Layer 5 of a small transformer language model trained on English Wikipedia (8 layers, counted from 0, width 128). Numbers have three digits each and are written without spaces.
A neuron adds its activation times its output weights to the MLP's output. To switch it off is to set its activation to zero at one token and run the rest of the model.

Output weights of the MLP neurons that the questions are about. A number n stands for (n - 500) times 0.00089.
n27: 389569238574531500559544413589614709444621463529434486454542682506447525789619565570494448473419521586442525469405468649562175545308554550519574566600494593625583427516531558528454551353637506381632446581449601616259475506409758537561544462475286567322363671603414566579482491311584484757368325541564588655390382482627576522617536556333639403539481597609564497506621444523503514526374
n30: 519497427479561563747697642664447752544330389404710401494669387601459751519536553315703472742423449525466467022391388520461460416624548624404513518417366397503480563520477572454480698408618630458507487616639255595555497540363571605474644547470409538322352615545493631503401661555316534571622475361582459576401549650384544422477436457579558500631479659267243612447444423543652415602406
n52: 450289281460366677515385510482472373697428476270548431330583529689560614317510427483539536510631429410779424195352336421541437367552453390228440539384446374599608373429483441462514396634376432515459588611564485596565500604640600410500521323443619618460526441459500526455559758492365652336507500520638603409376611531552244266258818385511541580558547460378442347651371662444554405481700
n76: 678533602496401478519388602370598357445370621560567591388583298390752326591454572578555598391367381690429435745527435511581301599519542344294472386447560183297452566555618396457561392600703230387450683332331508387635420446823552400683511575408394537455607454302410647268572511396455602470637545428407276471550400550588633482712489757556645648485599319511653522592592665450500487542451
n169: 558486585468562339382481379455729377524210450510474538491472566564490576474527386622462489588467539597542473790657376573547604339417441487706555531397435636374465426394513557416410594500547431697637284709628543413385657674613645667366405551668404294523618453526278291423336440504415548438490591481453771535557471477390398483701467601535309313301366577455615400516596619406647697776454
n181: 414438640451284298535565419344637391679638657295514527351526545497428301504539576227389579419444549638515450823565303678604760366539702465587476564360507440436560326596564529460350541611562333447250451293602435676528496525482474393779350537515541619379374636475583628589360697420666423363482566572342632352504415521534462636507577435353560424680189349590478530578760354353399625577447
n223: 533532496780553444455543510558447402549405597471660552333551424583580675622617413510521624656480470400438306506507487450396325517448497668875383474487583540534424637454420590577721356718700459507756670503670518471396451653545454417666539395667613398453459320558395283590503376247511366625493601646486514269413284586404668457472351602511497595358515664547659425684559666321676631519374
n254: 431485549474684399396595542787355432438536615504458639313515478486507641588711587663337258465605696594395227662327555634646656765407297601442670399547530429514582197467292547435557429536668489319493486574496439710580412511390431629643599510507726497386327482479395616351457443323428555615514430424518736318482442638397479537554405453466504534477614228403478515350416548508318609485803
n258: 354338489547550583544461652360312598521413579471422164487453500573533468453280639340472558470611332617319528529622681493252382309332534574413560571448490273476529567560634524337772486683489510547541615436520537631534486465414359441500553291542437635393574466473497519503476552655577412579323460457469379706414200445541572372524571273333480496323317511633572422484581207567543201366456
n307: 578545421475451377693574556521394450573758595341690452763468532503575451773487452658413607556606295448656415596544410405380421707412642497435277471459337316449563494427568466374358278500548557504385586563497695572248282469708655324666258529493413426402569530503616328591381693546403386419619533533429340481544460329377571629531650497560684475536450314603323511590536431540454500420547
n335: 579420368348517533549684490517513486580446569432419391537396466585538469652346619507361531426711635548645428659525456367412663241482356595400452491353597195461650446540638546569398452569464474542434684535442528561624436421510623428247453394385758603630461539555649528436444680507559534602477494418731750458349366497507572514480361244400455639448667389565339435441693366433278503641577
n359: 451725338457423281460558427634469486472586744450470677503489564572467546313480428540514575603606414549621405494617555419555469480566424454517543331516472599571405494661524401637734383636519588600446653663497391693530438404399463503561607365451523474516602612332315460538531374611421444458394477369387444602650347799725526780296577693664577536325493443475440665413217458408282387602787
n374: 378446349437635538597314876313447425442434601394574422596449425572623500341388500429399690268361262416465353469383393239484458548464394529675449377553549606463473465654635312299575422264508500781466378397415632584646343530694382504410554472681302439536677556430341549497602631635587730146609504496719569336511460322432314461583371432362522631630424263355610613418556366455648652653463
n389: 626535387444648509426491522190735341548538343572556346554543441509694571352488437258723636571503534330395472358436440559652430475419610540573591547389439493600474347568506626386528582610644472834579509445398580485472494481625534685513481568697551503473540625478576398494342296521520461520557342545519542410384375391517470413642577541497345460787470434493579750422470468649553523615420
n421: 516497413434641378426394439333586531567493461538435516656427414617589520403363609454649552313686490487528487264549619367486404753369583290347532293451470486588404467554612704520585531444675601452415568542668615598649299556539706438457430547422582694516345392390569436549718612725510416558444379620662493462523532588602553318154555513362513535603312483579469497444742460450533273521597
n483: 660470634485210303418555351703515355300376710447400599524565519608427399393605376328922427504585454416447595445504569560418427496527754461485676473355704398525342667534601551222496470562591475504518678564443674651448696667511823623493448510597413289475620384361577629403569395435630582357726384493584664425409519554562344399467543647671568427344362706606394448383492578441643557352518

Each question names a token from some text and the token that comes next. It shows the activations a of the neurons there, in the order above. A number n stands for (n - 500) times 0.066.

Then comes g, the gradient of the next token's log-probability with respect to the MLP's output, scaled to length 1. A neuron's effect is roughly proportional to its activation times (output weights . g). A number n stands for (n - 500) times 0.00075.

" Sp", then "e"
a: 497503507494501494505499495497498500502487500499
g: 561286399506627563511356529281596571576540595486545439495463321519409452466486426713374425367322472532484596515604691482526660575643363397468626534642640403503435423512407604814552458344438567340513713288461657677355748521527761489257694386656646551451480511635514411531595547347512446448443547321583399447655489498641309574208548464354382325347475384466369655298316549323475580490554
Switching off which neuron hurts the next token most? n389

"\n", then "|"
a: 498496523516501497503495455500510495502501500505
g: 543415319442643471448330353615574506388443341611572772592484468453354597585479585466463975573527619448412343559563364550696376420473456495530543458535605360572391612519586433417370415366530364577364474803377550405590407494271569466492343520479333458409504680637300335543553527408264596517460459629338541624572654510473502534298479390490498451585637439313504272706636726309626424511392
Which two neurons, each switched off alone, lower its probability most, in order? n258, n52

"68", then " |"
a: 492495500497499496508511639501493499509434974498
g: 527538337586114598426654539482373577362180510443573522367577394270531386520497527602442627460362421501432574615759554474596414408350368656537570440400490627357921535542356375520523476654529586643439587707386474657431338299343490533448422743426494493521263390668398524730370536484527478531529481368530458426427719543446549545336623731410542568553585549446537580384640554441637506505553
Which neuron, switched off, raises the next token's probability most? n421

" |", then " S"
a: 496497497496459503500500505499494500494498502570
g: 341334419491481570595639431685579366378506519509692620594410560542445360564301491556603501420569460614340537564491546598365683393598659390443408644333448591535445486521817456717553407360535505234279556730384468556517568515613431412358502395331573591464561466645332564630396782477439664842419599482716453380664496649741677401359536479217565488575546521529418474505394445674417540487504
Switching off which neuron hurts the next token most? n169

"r", then " E"
a: 501579511526500493550503506501509508508526534495
g: 404602615415531389419450692406546512461333507266754506494588466558455620644469782353388589619425576508371608458214450408329441391684479395690551491376762427499614181549357793329600753659403503509508482377279492476444390422503522477437597458642620432559619445505492505654609536540412625439466488566435600547454546403253624453585605408483665196606560566451508419690424475414416657626559
Which neuron, switched off, raises the next token's probability most? n421

" |", then "\n"
a: 491497486497498475495503507497498518520502503513
g: 536452382592312289656375484576420515544441738760406500564478632652706588600572620481463380479559336595500716407499597493606308594333499500510479416363531368548633500508451661507736605429429690540422582682532436483438540446524601548493566518300626594285531474287611568636499240460491520513537395396329553580585496669602380724523275724615441671481414417672492689415494284411360735430254
Switching off which neuron hurts the next token most? n359

"ti", then "er"
a: 491496503494482498497491500444512498501503500523
g: 668566668536456564473429361430782609376556609406613466732463427608675682434609550464612322559600750594446618527450391552580514527646560600444455348626562480388346237428269649507593684644582428726397466449498342445563430700395458543552501323676299548817604369567610396361582366478449500528400425512487746416663519329580462386642536745389613523545458459436353450559537417444477338279445
Which two neurons, each switched off alone, lower its probability most, in order? n307, n483

"|", then " 2004"
a: 499499498491501500503499499503502500519504501500
g: 475422363730423677497503600301599748450526493399383262438655392712419529339496491570402320432466500617308530405346489557518423385701452701554333579697476596628624311361265476295526562574508259644310315517457627406520626263559432417484531671586465258322414613532375419446450454560283548346210444369579513502475627598624386496544484439437463579388469482375351409513705480472583523494548
Switching off which neuron hurts the next token most? n374

"ra", then "mi"
a: 491492496501562481497514503542490489457471498485
g: 387492429403444390537620365501636264760405421642384274449509503632514559435408792555420610419382551528472675399497375628684336303471559421422383764431418499627555613662429379416289455476759460424525524631574457594535505275415459588641427697422423471498354737426522407526570316347518496518370582380432364400276297573457431329334502620694364584331493460660577427696542635565503410576387
Which two neurons, each switched off alone, lower its probability most, in order? n374, n169

" a", then " long"
a: 501500500490492496486459499502503501494499497500
g: 478388454604523409463426496370483629470706606614473348461547646453319359382418440324528522461568467329433473500646250491595535428532616498634222415587251576790596972531479578425414662743531579373637387317429621392475466550431580433551281564355631556544435587585465560498424523310497377499412397616501599512382575423369415594516520287489462473300308533574423417737556423738461339424479
Switching off which neuron hurts the next token most? n254

"-", then "le"
a: 516497500510504509645496499487509496501500489512
g: 393781478450531438458309422530490543271492446567505387582526501518616558495638404440402544499700424724266308299379543453325608544417449638391392436606540495368473634585316525593385534501635493408545369457360747620396219670346465482352531625562554244613558320526617542591627388435557604555306706345275560423438427417297419272224538525440298433536467562602615590584570470436593454651623
Switching off which neuron hurts the next token most? n223

"l", then "í"
a: 500497499495530501505495499502507500504500502487
g: 484702529458513605498621510428501336572530491455572483546426515433458418519551567434389511412707670559555335414515115443494503309369383403507434575499294575548446427424681663503529410478512520448680470581568475432513535334544391545392412421813338599489376627340330665612380444418529585218503418236281605430644592360555553698419377609442336395551830604449537262514591516572476758391712
Switching off which neuron hurts the next token most? n169

" |", then " 2"
a: 493494499505456494499498510502493499503494498560
g: 579510473692400494390478454437634556585423438427596531479506373281387457408397640595668661564707627649410336596418491498539418597443501508585567391439556584573343495407390434464427550565330376317493608280175735496474492768444337331320750316655429443534627439504711474458618628475607483400431246568431442399605479336290371400262616399352609686347402638553515576583479511470491324505287
Which two neurons, each switched off alone, lower its probability most, in order? n483, n169

"up", then "."
a: 495498498509492447514447500499499672501462491509
g: 547364406447687384629354553565334648372657630548602505481396511470384452612397411479429326442446384338409496539538624742469543684664207447259655581280595672568521577519578350496638529696349483367555533291608491473511410438702330601389543500546618495503244553313641565699413377431553779472544426466406516525654277461472261418614435642531620478585757433541503381566585364481417373383413
Which neuron, switched off, raises the next token's probability most? n254

",", then " 15"
a: 497502497498499503493490525498435493498495500508
g: 614372571620526501406755664457528776527488436577401510506640647344425446398654381483364373344356508222491527525457115491414448467402619369442523526525513722478428362558487506299578417430416674741422662352457517392411562429470509487555432435554382670361606666588378549474379302546566493443355588464531464670440471390599584535699661426614254558377547544171350366494445469582473460394782
Switching off which neuron hurts the next token most? n335

" 2013", then " on"
a: 484507489497503499500496498530495518506504499501
g: 253501646533551580444678547692459544484537461748418511250378373513496461556408539523374604467434545501543498338499530220331474536310750247391302370557487365382477461499469538526580415485556551544390428736490650427529611490347736371573411512382313401472573494435492509392852666620421426501333215322350451373371480514359519641491519323502329469581737618498521476304496424286579484427483
Switching off which neuron hurts the next token most? n307

" M", then "y"
a: 496501509498500500497502492504503494494503500499
g: 577361665708492402391180683496441611576567529359385694423414574546369629468482356652395486419401610547423453553451600683304539525215774202655461392511595532430500525548519370538435639548567451667719508351254371503484382470526413473652614268311353410375614604429427480749464382417435320563518393567445344360557579617408386476394440579441677349566536763415535502584536474559527541557371
Which neuron, switched off, raises the next token's probability most? n52

"ru", then "mo"
a: 493499505503505496500499498504506500504499488472
g: 505619564489614520567529698510542582725478400606723609482579574618474553791446486318418405262602392590400638449476386710592465363403726629462360412478374542480220498463454529569547458541651523473184462410636337304560551315446475417698610708422565610398428576335566496463516441484572260558248730473619617523492556496516521611511663395191511513714627539571470488546525323693396474508383
Switching off which neuron hurts the next token most? n483

"10", then ","
a: 494492499495490487498494558498480491498444516490
g: 518563484518649276464277353631514455553576376524632542578577507590510599538530205438678356498461623529515445419269358532573664532911549323628408386459575527620359416406759504463584427312426375491626441169715602472527576667575562584562615439669405532426685545353405405377451524522349639335413552444293594635577383414509341373527453379581452568554672521534611606601520318488337596496675
Switching off which neuron hurts the next token most? n335

"\n", then "-"
a: 503503513556499499499493481495510491500494496505
g: 548580524404505364321597450493525376237300587452470701672346469490303491252425396294569487569495589537344628647450605561414575627792441423523471464573521488459494248388512493598258363294477558676433402397592516446530567513611516324494492531431321350615436647546285613664444531463464434757423603473437585393580546427312533218489376398367481379573387558534474619590599811643447362748472
Switching off which neuron hurts the next token most? n258

":", then " L"
a: 492494506497498506496494512513500460508500497507
g: 446479489508446588539539781571662550523568499410524382492328378573645582426733565588623349607482381479487648401442367301437526598472672536573583702458596169470573522380667677516550582682556483338422664721754424405502424410478415530588487363301478251355443357489560436577293491474296534492543564569506316479173479532543715288583573511490406395558446461657599813434521406390454685560519
Switching off which neuron hurts the next token most? n359

"–", then "B"
a: 647504495509492500607495503485502500491504500499
g: 278675549345398595281517483561439646730451385354441481411514516555531715531446455497367409589435660184516566447378519587431480312634541598299354511473905411488546632665401571542265450562577495408765292761508457559581510497467422641536407478569584583463513515561708540632558569473502288543537357518392537440543243373644577654574352522639593403566613576505575645602357493632329624395383
Switching off which neuron hurts the next token most? n27

"X", then "I"
a: 590497492490487498495492498491496496495500499499
g: 411548483458614373661582271483434525440629474487360506577347536402540741399444483330235495528524747404518725464599593434573300583514378598618437689689736482527315530268329617608384621702533373683559433473693483392378279593505616422567375358458389578550692370400399485612401363377579711380309520595450562447435591482450485465601355433656591604312471528550481308548511529728632684581394
Which neuron, switched off, raises the next token's probability most? n169

"ies", then " Ch"
a: 516499505493491571505489499487501499503500501499
g: 479594484449497513253496460394317559575541443343359519626549343337427632322730441667673643597624391601379662353328460561506539366394427417626556558694671413523526404483360493574325610377528538420682440779576656461795752652407580501535776627397418342643584545392381499238488588406626619557543599616527482552650459387570529608452480359453623581561610517458365597587538580468769643412366
Which neuron, switched off, raises the next token's probability most? n181

"an", then "ne"
a: 504500497500501502504506504473512502501498504504
g: 466248621390442196387516517580213669615695616695447338242565470705403677536389573452493617621419571272683514544348531590590637552550336603605542432408427484506639376393504458594563460458597551430643610553392382559425546588597356574530418499316394493693435624600254488619474442353588537576630320516507492585533582322522504422519423143553432430556536344357590674564308391326606651550441
Switching off which neuron hurts the next token most? n307

"range", then " ("
a: 505560500500491497481474514491503487487499499493
g: 462553443300472582557431494241587454354448556487700424433602553317356326698209449483506337241420407644574534388532714457418575464489503445590615328271503357464510604704332512455633412424523443511500496346712657349552444430704398407407368535612424427383352318513702389501401453463581186619715421395493618513457325482443659723479590315311608710602489541547365473478501436549365444471523
Which neuron, switched off, raises the next token's probability most? n30

" He", then "n"
a: 502498500505505499499504502497504511497430493496
g: 496509501374484543312623454451628418573577461518476428331419392409451614620351753395846561362415491656560323629541521551672715621497321385754432510275413444358765358410575494514541385520541470683589783579370517297534527502551478504576348290452307567403682614463468366566446451431522382558465455567572621507628693329513511426365436341657493453415404368527469364472508385371367825615617
Which neuron, switched off, raises the next token's probability most? n389

" total", then "s"
a: 498502502495490486511497544500499510504509499499
g: 331477579435622438495443442611561435600285589409605692511414668795220454162350315549603330501536468581544270585348470628576264485527461752603399501584351208579293588347493392636450389341521561479630503517308611343447735711494417555414642470403431461554632618494356658450572577422468590472587449315456451487613418447355506450346513434397525405597577413360507595533603701405475491478391
Which neuron, switched off, raises the next token's probability most? n258

" |", then " G"
a: 497496502496496501511522501480495497494483499519
g: 548484522284464547495533403504651517548549485402597614637404501439514291681419137513392710756375480523382440501559477453336364521472603350515700551369610522454578565627494625388703396707535512568413650674265453212647411430452493423227371376548494744210428469435422380583494625707482551304675616528456270563542425400429636353570410458584563477538528498558561519369570470711550648593523
Which neuron, switched off, raises the next token's probability most? n254

"ce", then "ive"
a: 492495501502503479496440500500515502494507498502
g: 672855607493488579581709594366526402529598367471546408508588577584534412625463516520411448450465479618505537558527471599674505429488632489504658708421370677398629559603487404311438485571690393500439366536455489564494840518672349545541615488533539421719357271541271649389613430560506466488715498286370812616362361633627501435634429745236356581582552732461448482497516686472341551563479
Which neuron, switched off, raises the next token's probability most? n254

"ing", then ":"
a: 515520502493512493507503498489498498496500494500
g: 504574394415420458624348475448470259486463609533508396586418442258525176636238345413601663537473374468518187559707578626454349499376462183450471486626401649524666839513466403538424479448405423463361515471697404585345456643541514626491526697549576600445586524695479467557521540655449589500565464290531533619482464676306701506402522420613683490346571356616594742400527383435478513648609
Which neuron, switched off, raises the next token's probability most? n307

" As", then " leader"
a: 504503500497492498505496495488501498506478496504
g: 543660540595429619529564362543365318556615454500513580600631343434597586502726633466414527399492572317443244466620500620749546453307386581520517348446434610461523334568414412260439434555386591541567450637682502627586451315495547499659736590368581336360769634502793396453378765371619561552455704513582589648442578841547373354450601594605444523484600395530614548529446373598520754521568
Which neuron, switched off, raises the next token's probability most? n389